Layer 3 of a small transformer language model trained on English Wikipedia (9 layers, counted from 0, width 128). Numbers have three digits each and are written without spaces.
A neuron's activation on a vector x is SiLU(weights . x + bias), where the dot is the dot product.
The model reads these tokens: "in" "ist" "r" "ation" " of" " F" "in" "ance" "." " He" " c" "ould" " not" " pre" "v" "ail" " again" "st" " the" " for" "c" "es" " s" "et" " in" " m" "ot" "ion" " by" " his" " pr" "ed"

The vector x that enters this layer's MLP at each token. A number n stands for (n - 500) times 0.016.
0 "in": 504556590392501468650556481310429593471517454504591543479556604469640514499524654464464554513587454625432599570691514560471525468582532565562484396558541614377536468510614585432509535422632485595521511492427425529514589489595464537625339356573558469565577461340431524520465553546517554549579562512604619358561473549526456513504510455480480452485540600502481574476528312483567515538512
1 "ist": 471603592443522498621560465386419551458535440517604564488530563416645536550516602409434519529571404634503592594610598606511508492579527547557563402488565589433462403518592523443477502420663496587507567510468387508522556501569450469637343378569576434592581422375445516535484612559431516543482603549590632323590491574536495534549476405512439409438538584526499524525508309529602487543572
2 "r": 472589568407492463657538462354393565501499445489599498452564584575647499549520663403551543467564470525412589513617584518468473440567517506514617388491609637444491448501611548434420498465594510577524612512383521522450585507557466563624436432515581538629588445331382546576475575523437514497497589547579657370657394476542480514548411479517454411509577573548471571515595399566560484539580
3 "ation": 510598561355517498607502529326456577486559377450599491402591610473617493523558616394510526522599413564438676563635600618507515517583574535553561394549577598449509451505546547517513514428608527611530601442424392520558537434553506513567365401511571427553592463432419512531436597540423526460554571568611622343571479591574479504496479409518415413467577533476522610516574320496601516564553
4 " of": 459564603339477504669488555387398551395557446425550522489690568566564561496472636456502585490541468517519571594606589610547532510570594561564587397511545569397499470449654518441449590371579516593493508450457368539531455452566487531571414398547624438610529481364413537525420587534427544523553599515574587371519500541588418527511489424491435434447496492529543588526480306498578557550614
5 " F": 257497528445571530578475454494439477437548417459560450495625423566513523529556626424493562509673528495559555566589873552515450422552449622451638478480642589468428435415537592444388470423590550526504508360528513466425616453508451607566452421522581523584547475514444470509507622466463503436498582440568613463501443463590443567474403436521370427537514479479579493493658358530559593548649
6 "in": 299400528332481325634535366349394513536530531481441446498480445555447501553514583487532530411594606639522518465654838502451542427570453530499508497551531508453458451457437602405490527398509591601544489561442508420453632433497546541612480393606620413526498508511465515475557612464508534435604539446534622638503502416609442515508421466466500420398442465554416470463649430482502551564624
7 "ance": 285416503374473430535528417380471435474544460486631463376513522439574435499494496404533529437564419494476616478576861491497543554502517473491494494619604447518363383458412516586468548386504562510626525456478399431562525425493508589562505343556553482543541514632368473491562579478478458489544637506638616486496508512649546487494535351468524399460433520473524529431587370568647672534621
8 ".": 360611562423500443659538522327436563526544454415528503397603591462623486541576628436513507496562426565522574638609594667530522478605558619551582421575537576453568491490563442466464473488640506565554589471519455485426494503604493505513364432484639482558579582354441537487471582554506507450495568535512595349513488582528420571531476451494481498480500516566541576495465279639531570593590
9 " He": 338496451372484369547339430474463496467577409424574581420561533554502555516501666367535494554620439510471582617515770652482453456544463506446566419540550573523519563473574485482501440487532533494474546402610469443485420464561450519620446490526576580640640570442475636492459699433431482565590574452578598442561452462539426503525441511613387491528490516519469552517707410491562662613562
10 " c": 353404497368631440603471432477467603599564457524573513514563552617505577511426552380472532509576445528528505523588636571471504540530502588430757439518529565431498451514508595518439454403492568495470551431629422409474513428522468475637472460524645523528570506468365571545550661521471479518466548477414551399544423520569428600644357449530321410444407484603468475547623380585599660610565
11 "ould": 377525503353556526517462484328447515569521546420476539515462357555511462452331615322525461521534457474473465543686750571414486435575551482442686485532557537416440575607556479470484490400553523447521550384426406393432481544557537560561461552509606487532543563465477599606499643392419606531498537483682621476620440688559530576553472362485390458596474565577533585475651494499543568603466
12 " not": 423516510376599492629369502347534533550539489426503514537511458534496524469375525355494453550592417462491513505641736537412437469565590499527606533521570573462379550616538516458598545391619607503502505380424463492431441513488506580552378468435674477517538569363400578564504699487372581480478512484648583425637401588625551537610457365536371495491447441517522530471517386492532598603499
13 " pre": 372590573295529439634311382425465522546617484414563493558580575553501509508474597431447598546633529467510657467599643504414475462550524517414651442589534528476462514490594572441498558359585612474519474352551506530453499444562616560713419437441659524592553549457389558522492610510522596480499480564537595462513469506633500551549437423505471434530493527425556576597532417599556589512515
14 "v": 491547504482437579602362416382549394426609405460480533507543509522382488414428562459477530571541616642473650543646753478541476437516567547475700575608546586419450451484525510431492442359601495441550511436514497489448465425472487551755448403504649460566577438455414521572478548492522507368493562516692590499558492527587510527617391486525532423359382536472563511549662404490515470514502
15 "ail": 618558528436509461563431408392524510437573508474601466476567499487467471469469512477537597564540495600562582499716754499500496524483565467492638620591482626465473462589465471354479510412542468472544499536453459400437506538514558538641400359508672381505569487563402553596561554461484559495566594526770604466513551453598555582626304418377535446424471479503599543564642381509561581504515
16 " again": 461602482321536515574358419362445625467529422496574525516501579576511466455485547400478582589494421515461539562625731560455541469585511571577501426590599624464489491567526583510513506387575512477501527503549435462455426487505506572615466449473658430502528510542418696536517666367495531536485644432663632354510561483611543511598395381477362476415498489456510574626511371568543581540493
17 "st": 540487514354579562559521540405516432367514497432599552565551548564576589432481610463514586552562465507517438548618724543533533522514586584456651549524546545410436467478585538409414596410599513482524500429497449507519395522589534553603440366545640491520542416446458587458491722491372556523457566438631590358534478461657550554576429424452416363423484435533572592466536339536565582559516
18 " the": 403607606417470477553520513427439473519522420421509569533557564474563550527493692413475546466607491532569541658671664643498505553522631480516600391542577618426565474523563546454532487430590534589508549415490369458443459421563508460636414460548630541605588473417425503587468649460467515483577532472559590395512492590544417541540544454441432488544468546525465548469433286534628437599687
19 " for": 247566598379504459620503470377436472459492463370475571599580464631512524485394647537506628548608476458515503549587830563435490516575541545551622512478573629495473475465592596514406587426551550512527506433489452471461483494567523589574448432513693529566544505448439586583520631465488469492512569453644505512557508546594487652606468343495400363526417508571523529498636450488574563534548
20 "c": 407441546397577524559406401442409398533511463504566445495503430614617556585496556528497562590589548574502557501519926452466528420434532518547693523570627611530511432426454553513433457495410561546486455491356490468417524552462500388617525364513596523496578440418432550522513573530464481401444498520631508450570377507677415515540405369466433517456424440609540546562728417596533543635551
21 "es": 403378598379439528547488468295381446488507402514617500488573415552566496541471518456480442504637467459423503506626909458571539526509502507564610417556683517503514415486494569598488570446523540557603404464434424450416535481538541514638523473482590476488529493518332639473509565535397495389534493520621614363498458594554532574536475412565436523555467491531603581518676428513647592569485
22 " s": 390490535358554498549491294475432560547529458485566491492618472599531554517456560363461477522554562508586580541685821488541506388510534554561579430559566547442565477472515576415519484306575562542579451487548443425392536423565513446642451449423644519552602542534342474487488580408380531499453617539586585333521425585532431603583486478604447445470457487526579517468558484550624676598508
23 "et": 388412486413396435539527455391475459535534475511523511532504438443515451465394503199431483568565523556482595517542985466562469515493551557594529516531523494422474426447476553479471434293510611586529510464570416458555499535549592478645347488529643421453572591498445615552515560520404489464583511462709679565539443585601561580581420459578457385577454533492524550544604414601559519611561
24 " in": 337502550287482465592355422353394498501504480415528494585591462547493540549404552376528528597573500521587486574596663563506501458558605587576571425509488633452538441504544551492453575286531560513565448404485426484525428419630531598682368418492696482563531523445464583515485591465473505561472520519574590510367521564551447549636498432495472365565433537593563572501605389477583541574528
25 " m": 336442536449566489634487389482519494556561443467534448546515463507501534544359597461513572527581539535574552578601770534450452391548512651481648446483625575481520460488446513451461536370594574448522427441467394484367522485549461478595430435563638532626623486555245520526454590489471580485499534484569623351550501503588405558587348433536497404489449562587548502496609460542605498538482
26 "ot": 425490486362527463535412576360465365558515509571381454511474482523539445549420537287515458609588556579474531520596925413409473492546497513562585501522610485449419482638479485465480482320511589489462427453507465449446514442492479583687353446588627492506570536458378445535458561440474628426517561515550606514542480579675553652559433298534476455486600396532526481514662398549467444546550
27 "ion": 334487569399539406620458452363480371485514455476569486465564468440482483612352481424573440548567512538549562546562781523452520533583515526543491482534686522557422299638412493561522561299499585528508534573433432348465481479492508584541429388468528462442588624581367534482470675486369556497483490511672543548585537495587529506587486369514485446466552462568521624496619456448550571585548
28 " by": 349531553334529527650388489369402424496505451416529529547547515533587515465437540455505546568578491516546563539676751595542561502578536590496532421474481625496522498520571515519529620311605614494578480403508453445481392526557486608622419445454653506633545508427433611552496634454407530507469563502655562424517432551654480587569485444495416457435452485526525622551511394499599591567490
29 " his": 323581504452526452530457478471470467482579408431499606479561565500562555549421679417517538518605474526507592658647648560511482489516641474543592372538595612446542493546570531477504449343573528553531555417471336511438440429536514507695395518508545554567594491417402538501481694437426538543590524455586636392523449594571446535540535421501448523532482557518434510492509338547655534602622
30 " pr": 275497511368533431587468468395508576422630463390536493545570523620522491493474587417437486511496552464473504547597788576565408385542490491476716483506584583517518438474509507373429459363548604584545591533476489535403525471527454532632489418493541519578664510393230520610521594473454536501483582547549549400523386505561481597596424502436462371485448573550555404492519485576535543577505
31 "ed": 361640500484469362509472424443531583483650419553450420540553461474498487469398515400485526522510548535503565434479679510488386593505497481491625545518530582500465515592514509486472461355534532628596546477296365522521551478437527563542359485491621407534515536415381586442465412418435610492491483539706699391527527616565512559562373464505399437522410614469504409460696430611519548506685

Each question shows the input weights of one neuron of the MLP. A number n stands for (n - 500) times 0.0012.

n168 (bias -0.227): 447543506527497612536565568553463523618447500407752497605554533392558437505585550498572581616566536691563710581539514325553511608511489533613369554563523587559638378506526592369538565368411508545395549497503464361593607654566478435361616398473340337462474655572581602587531477475560523423685550435573426561575517582420559392751497588486511375558652514388536445599365458506300503580393
Which token does this neuron like most? 23 "et"

n505 (bias -0.138): 424565437500578591597455612591628366427486646285352470475483589387434489480414506515669488512635288486429488503368428606711441550451688445538572382443591538511576519563582579426543381508582411562527415546542440358534453351523506535452673503443642409506541488425562452277325417405560629607652450485540280442578424406539494485584478550459601641613406474363523466465631682414714415525444
On which three tokens does it fire most, strongest first? 29 " his", 9 " He", 18 " the"

n252 (bias -0.138): 421505427529430322540505566488678559489531615475558511521508672424505473420550492420557481544530484641540623337404455409541464467564393560500435622465528407510518606401325399503543344505457586588608548691563468492484654392565688559530466578381497585349513621562421316487400465505586623349571627536429473530225404602411440457394567617609492586632442457464583278540595577600532508542478
On which two tokens does it fire most, strongest first? 31 "ed", 23 "et"

n400 (bias -0.109): 449440623491241402553524502472472504525549473510552480464540490488468379454440441500727471408531449473543490595507478534631510425449579610481369396555437382617644265497400529538599490344411652589558550559512548519490616552488414445609382519431338605600376604563505557558507520556408679651456471510502537466517613548451493372431514446500554561530536390567548502500400505493507606441534
Which token does this neuron like most? 27 "ion"

n412 (bias -0.281): 371549433316493465440672523761527532557859500420469638545459422397496542706605633617568222576377550422500540762464438283493460500356573511511562449437447487507617402559557441643567598415440415374715379455483633524619363362412385346688561412583333500483323401563524414561698500468546592621816279593364446550472418500401590496569547483586442676375662469349584563528630446521642783531402
On which token does it fire most, and how strongly? 29 " his", at about 1

n105 (bias -0.346): 623548611729467581611458606558630614390598565466411385519458559546549225685466460497544463362663450322332497177380514581563433710409406351563323470523423375478429566572572513584637371547633592668587413438403536513539390471474568298721296579548464519435562720543433238616712436284529514646517503540304535483421520572614483483458650456437606456481466578540448471346596570448554487506515
Which token does this neuron like most? 31 "ed"

n257 (bias -0.039): 477643525509396483520539570552505640538531542447452622618531549475624431603576605677436512421451562587468708647512403559570487375584693535488521563566465722591568493490540481483475620517638371513432551516582458471475389558643505439535448500442592378539514493421329565682345493512505536538545435400472496343540415507452460631541528486462531521557567454362544569579415407515439401536393
On which token does it fire most, and how strongly? 8 ".", at about 5

n334 (bias -0.107): 415454397610664553488421588427467413483430561540441477507581402382615634570477470561517416530485488446418416548527406582604498472476418522532361520459550425481652467649421529396381331556542630487465370658361410519490632407576418505532505627524452618396537493473510460587530634463510597688505511448489485446322520391389328518550458417525490601465546548470485447490477557331455556609358
Which token does this neuron like most? 27 "ion"

n68 (bias -0.226): 440468619576405451484687488558366587383607621493644520587368355377377444689371473630436387429329670579357442529552596559530392429457582463424457497549515450561444608663428503552605629367456519557390542437345569685198352239398484506355554467497383666354675513335529612487575518701526462425587608373491497323453634647404483434429578503513567693753466409353451431355387661460379730615521
On which three tokens does it fire most, strongest first? 21 "es", 30 " pr", 12 " not"

n345 (bias -0.301): 592491537527453521662507440473466609630460669510484507555541409502444565551575526464482446430516488615415451552448422507642498526551514453432383392607406462489485569480520417528609512399390538493358461522598560475542545402610528489443614629628576427537423729474464468549460507481407575442571521652408573717573436364394320582402527575578500397545504410403495526551510474519504576405509
Which token does this neuron like most? 6 "in"

n181 (bias -0.170): 599277511556675593420564459591461560672442295412539618346399365431425589392423386418500471515534431652678372341583498355503321470523401624399537532463492412506470428494681441500409488585449417438416438385522440339500512427397472470497538483585647503472437655514545520445584572652335601664523425561437433709613607511514474439604535522389520550486733523692648554428438439549400404492391
On which three tokens does it fire most, strongest first? 11 "ould", 10 " c", 27 "ion"

n283 (bias -0.120): 539484527691576526401649475564716667537475401578616455461588643346603586622342399488561634671427611557710566704565434490665371551579493530497454296487578475481513545451271402533612514535362497334642402598529507293374618377756598311544420493360284493435579324414532448430538670829596344603514584351404602564487493556529372486461367487513672430577397635568440553414423439390491329564574
Which token does this neuron like most? 25 " m"

n328 (bias -0.233): 615311714554557489572436837422611332321452508268437907455695274442331301515386465551622419571386396750466643407425401561449531429401580608508404614454654398433388526593482477625725749342486418289194323532323374474633547451565485297536507496263504575443395446328493522493515749500622600540574531516507679209689496371452706463601555626481552559544590318391485279538438601504521430504429
On which three tokens does it fire most, strongest first? 12 " not", 27 "ion", 17 "st"

n101 (bias -0.183): 516366500543408518424442408437542427596475635489488487475588628492608648538693560470624318569469619490553529457526504373518576370538505541611483468525481427373553520584551437510566463340471532584478495440374564568462461733503500456488522634480457553593473521751455473394410390561564569460534516565516581500516617431517560359513722567724600554606418637555459536359456456644502436577386
Which token does this neuron like most? 22 " s"

n408 (bias -0.065): 627415584587413568489527504470504479479616584521551500623556523530560461541509447484456451540411424505613571565605456627461572382475457500621481589591442402586573445543600363487493632476459562477561397432663400556516621527484520461513465521473455394556550712625520498524487496457486569443516606495496543468412618452403479396355667436544602548603573450449536493468427600395642668485513
On which token does it fire most, and how strongly? 22 " s", at about 0.6

n8 (bias -0.248): 430397465343341610396562488500562494584466585480577549646488567420526513494487400406485568307586545414469228453307415607639503723386415648436577598769536579605629598520506644434459510463569611695491706604459769717503562581433428557497540506519456497453672389707395438552276559624484609464494486367489251613535306497438561527481533500626640524632589478416405516551410584564471348663406
Which token does this neuron like most? 30 " pr"

n129 (bias -0.196): 448571575574363535364418480574595429770663613475608583345535497536557494686543600505561291509500578392521503517640478494470372327399500591560361564266486526439494428557437297574500626351288433375432547573471509583491427453491503452542526506535394562421452443303532541503415508631357435624333354746563575249596542583622397674564548488630523546523553506594500550482485397605431506514265
Which token does this neuron like most? 22 " s"

n72 (bias -0.188): 561483525424677490471563488541498543628613556588368536570524507642381488473627648443431597356485522547532395493546502466450515431547478450505525497480583625631460467513476607461493599576593514394505493523488488444441525616443459451470618633602522616425418367480601570618643461517475436648417373525292493470515507422483570375570652624505380526545412473708377402613360565520486514526591
On which token does it fire most, and how strongly? 10 " c", at about 1

n303 (bias -0.224): 437481517542415533589514411490461631471428430488489439505470460574524528594544464504550526287476502628605510518504488573421599461535601419547436667420429520571620516631529495349472602566522454394612567547433561477606486429309486482374735483595642560460451517488532383457471493392474439390654521543450475593674500427527445400512442582457516384518396481296437416491506490585446489393496
Which token does this neuron like most? 6 "in"

n244 (bias -0.168): 479682493669704467526568509715586572456570382459494691387552487337463358595463413598360540527355500500428369310491522487372510514592624306513491358382475478314650503486525295630825517186456564382497477559354424533447322461447637403451560523477337507487572378503378561297387518526454424637614446490465515483323637621471325619784503503443490465506525615460668451556423244487445349529421
Which token does this neuron like most? 29 " his"

n351 (bias -0.170): 553481585553448589639530544469439342807511492404473466414559527508439634266599419643452589511536528448429566460459564579511435347552568500387398661525431605439451658581700576549484548476549503331422424264497464611484562476335549456467639539514516676595417431692422583592518454596489374471514385634510490558422525552367587485570584484547462545402456375620577719494427497610455524543467
Which token does this neuron like most? 13 " pre"

n368 (bias -0.203): 460567456611289366561490442569592544593402432434530532427296561370661507446377704637546665489446528715540528563681418561659699514242601483589633409426424594622571457378471517654710444634664497538458560406490442678612542583500326484599513572329618446466516330514483447431678402398486454542725370417488378562696448351378618341553510464728566487356516534379245432258576656432378373497721
On which token does it fire most, and how strongly? 29 " his", at about 0.86

n200 (bias -0.227): 480616448430702427573535575502426685417463408435628331505572514577621467484449595471516619472418348602592588332474407416508514379367519506426409444364615354561523264506568489543481579626585444536401470613449413522628469412459452503416432514532422680487318544650452385474497475571426554534439478556394493411649389560603436483412518519381604463511492565536568470618641528475395262320513
On which three tokens does it fire most, strongest first? 2 "r", 3 "ation", 1 "ist"

n81 (bias -0.129): 491645529559427708408606373528515535477613551363317549587581529744551420532539487483531255520316700634538576509476415430425516484624557742462346500522577436565470488493689500582367523485364512670491459527647529566287337472331465415443534497616431597494582417698357565488388393583373623334555384610458446410626516516683468530400555281526870377537434607614554525401577594468520402617565
On which token does it fire most, and how strongly? 25 " m", at about 1.2

n206 (bias -0.212): 544518551405455391420387613476480516412506447381390482625430387680491453618365491543486440564429482569450450488408525352449558454382547473455472521636408472491584703272645661482556660589548437463463433387687515421378479480354351489433315518553515356629500542565494654494322519524467546361288538682304374494437639476520452475389466514690561420491389491285251364592503512449309622558434
On which token does it fire most, and how strongly? 13 " pre", at about 0.41

n379 (bias -0.222): 438522558695370638535456488329396488355593403560396416471487552520621442654537625590406553477574526298381503643406470230460626379267500362555407377352542218591377413500621513359513611407617673463478395428347500365477318579396427377476693546554660660417445497396566592453519470523426561426421471384378477520408599471616543290522370472286453678469573661424723484455436421545595339459587
On which two tokens does it fire most, strongest first? 21 "es", 20 "c"

n322 (bias -0.176): 386551637592613726355571613548438455782380615807402403455401494555503576430635556500447441500451337350428652491474381461342622456594548546674506459533275375544483436603398515638342509541330479475355659429431394599451599616564383477431523622476407572596468460512467518523572523299382630462522517516548574497682537455535472513422500459735518374559549494711649630524581568625419483612514
On which token does it fire most, and how strongly? 11 "ould", at about 1.3

n380 (bias -0.148): 548451430459456536448591419447397581423483521575467387495439635555437401443607505498415445497417356445646522399488429531511301524619485437482500404552328463361370652383570390313624500413618487548470390577523415592541423541570472584276502534405546561487389547401381657510572493484534343500452486579548493542668405521500468412556483671479404570540481544495528469693545609687419661528493
On which three tokens does it fire most, strongest first? 31 "ed", 12 " not", 16 " again"

n403 (bias -0.157): 528385556516495528533485425668480435727546475597557466711645449579531556508628469473421431382556387482570418537457451722353484445672485523543528518510445510392411507631395442568556374578409498539565507616607495485525523485335427375519546454665372573362560543459510465480515571419594582561510532433458516647610467735478495540388560606464555434603567485510394515365478539564435466542342
Which token does this neuron like most? 10 " c"

n261 (bias -0.197): 328297490731577517431452573690537500525661580529493576473756619380609462559338305597564549722580581665414435602539500452511593489351538669521419618361520523588418641504697373428462522483536544653523247500473545517615468500528696364565507455510627201912569490493605357453603360622444631381578592684365716426641330493561550456490533520511554557584458355539420393612362557517439390345310
On which two tokens does it fire most, strongest first? 25 " m", 26 "ot"

n11 (bias -0.227): 509516425554618577577360574519431498581636458461440449608622660514457474558439363523448510580533505457549566581500404528697541371493607524635561447638434358461522364493507602544622505486511511527404491495593596421512406558632567569535565491456423551734516653472436523502464450460439370378421462502502458526457529484404622488486341580581422632466504458476657542512460486469439518518378
Which token does this neuron like most? 13 " pre"

n108 (bias -0.148): 510456469599441561595569521666481479534519413503525465478478458568506379464630551374451560500564560579636412313602568469560534471466506543517343448405581428454420343349573470381738372621524405603529392322517536644503477404458497551455352455533456580586500539382459442732455610402458500348600367660332540622443486570495640405511540549469588559597313238491522285514454523427433427410599
On which token does it fire most, and how strongly? 5 " F", at about 0.73

n83 (bias -0.170): 588569372438363419509463647503588361550461422410608473497569649682433494243602539453458468425497503389364515383500444700586488367439460447644533527381418414673384469383436379345375584424539494497414420552463677569590580520482494613407503427454362443445547611535344372662533579538497625436494415441464424465397621480525491639523544477236463562565467659640299439693585699462546425525357
On which token does it fire most, and how strongly? 30 " pr", at about 1.9

n398 (bias -0.177): 493432534467526576532358623542539478629548521565464478500495386575399455366429473635441401413445468487660517430312394455505378412577776519396448563605421591384440513536424529597645574569538418454429490567474344474495554552606604440617431476523411356479503492460601389424533475553600624379497440478512638403524589713446621542316457500371539559566532358562585540386322487466566553636581
On which two tokens does it fire most, strongest first? 12 " not", 11 "ould"

n151 (bias -0.182): 646416515423498586461523610498500608524540570455396601534513480478520581515403476525468500338502507555506473479555447643564623389602448440564447419502396398570572429518536498422567602466519511504535494572712591569591540425452545506486519546554506491455508738437491477487407539402420534412547490616475465593555633426432562502616494542611438405515506513464387489458440351423446548625447
On which three tokens does it fire most, strongest first? 4 " of", 6 "in", 0 "in"

n305 (bias -0.166): 637514613485398422680456470547404497512590387264409561547511531526560551632444428462404420357520529600452538442428443424561497433593742446608497576399368508643508514610562562545534400421495522410389444353670508570568350544449369422375546594637643366726427421452550536544559416642441465247442482584572355537574443584528477476417497593615445571606569466431494531730573641551471503731461
On which token does it fire most, and how strongly? 28 " by", at about 0.64

n448 (bias -0.256): 446596488705388451564451561295528581404404266533280348419402456592527565544385551537378426521395640524343350457637488354449362652430765491515347416579486379503481347729593668622696506537444397512447373603506512433526530443456410394461635370538410587517553412409537580613469516535444304521524359539448563563518464465503494631543612554563477401472577380389453500577376434488584548466573
Which token does this neuron like most? 18 " the"

n39 (bias -0.247): 460522495444363589293548445607519553547434415418385548352411341655613346557622466463431525554601439525465368468636420361534371474514456517566418528549580484647715529517511435549366599489518375579581446453371495676714433505406568570647497561413362459503508340453382454540461341538536469574612572343420428481481422555489545619355578686413323516603425451335571519415509469473515487559543
Which token does this neuron like most? 21 "es"

n489 (bias -0.154): 603477314506284356414552509482494476547624368616574579542855683533450623470449554652490594408493497437546493468531619460483405555543418500497451446408649427593547465476452539448381411567469516561251327528308526454417422416550703481528462473591418716435500281570523461373355342460530752531574584443395324665503258477258564627526667442844500602487410546503503464553557436703399395403328
On which two tokens does it fire most, strongest first? 21 "es", 26 "ot"

n205 (bias -0.075): 522530579343503578482703503535494296422459330666467443425479509435525747545358590437397584472268441402606462646617431636453581522415503562273594428573400474583512667484523458518476484559445269459468542494650512473415541524476512465448447475488397539283494439185432467474419551393208471351419314453422585444466463630328503231557442515491587638456406415441402406583440431451419433459480
On which token does it fire most, and how strongly? 18 " the", at about 0.93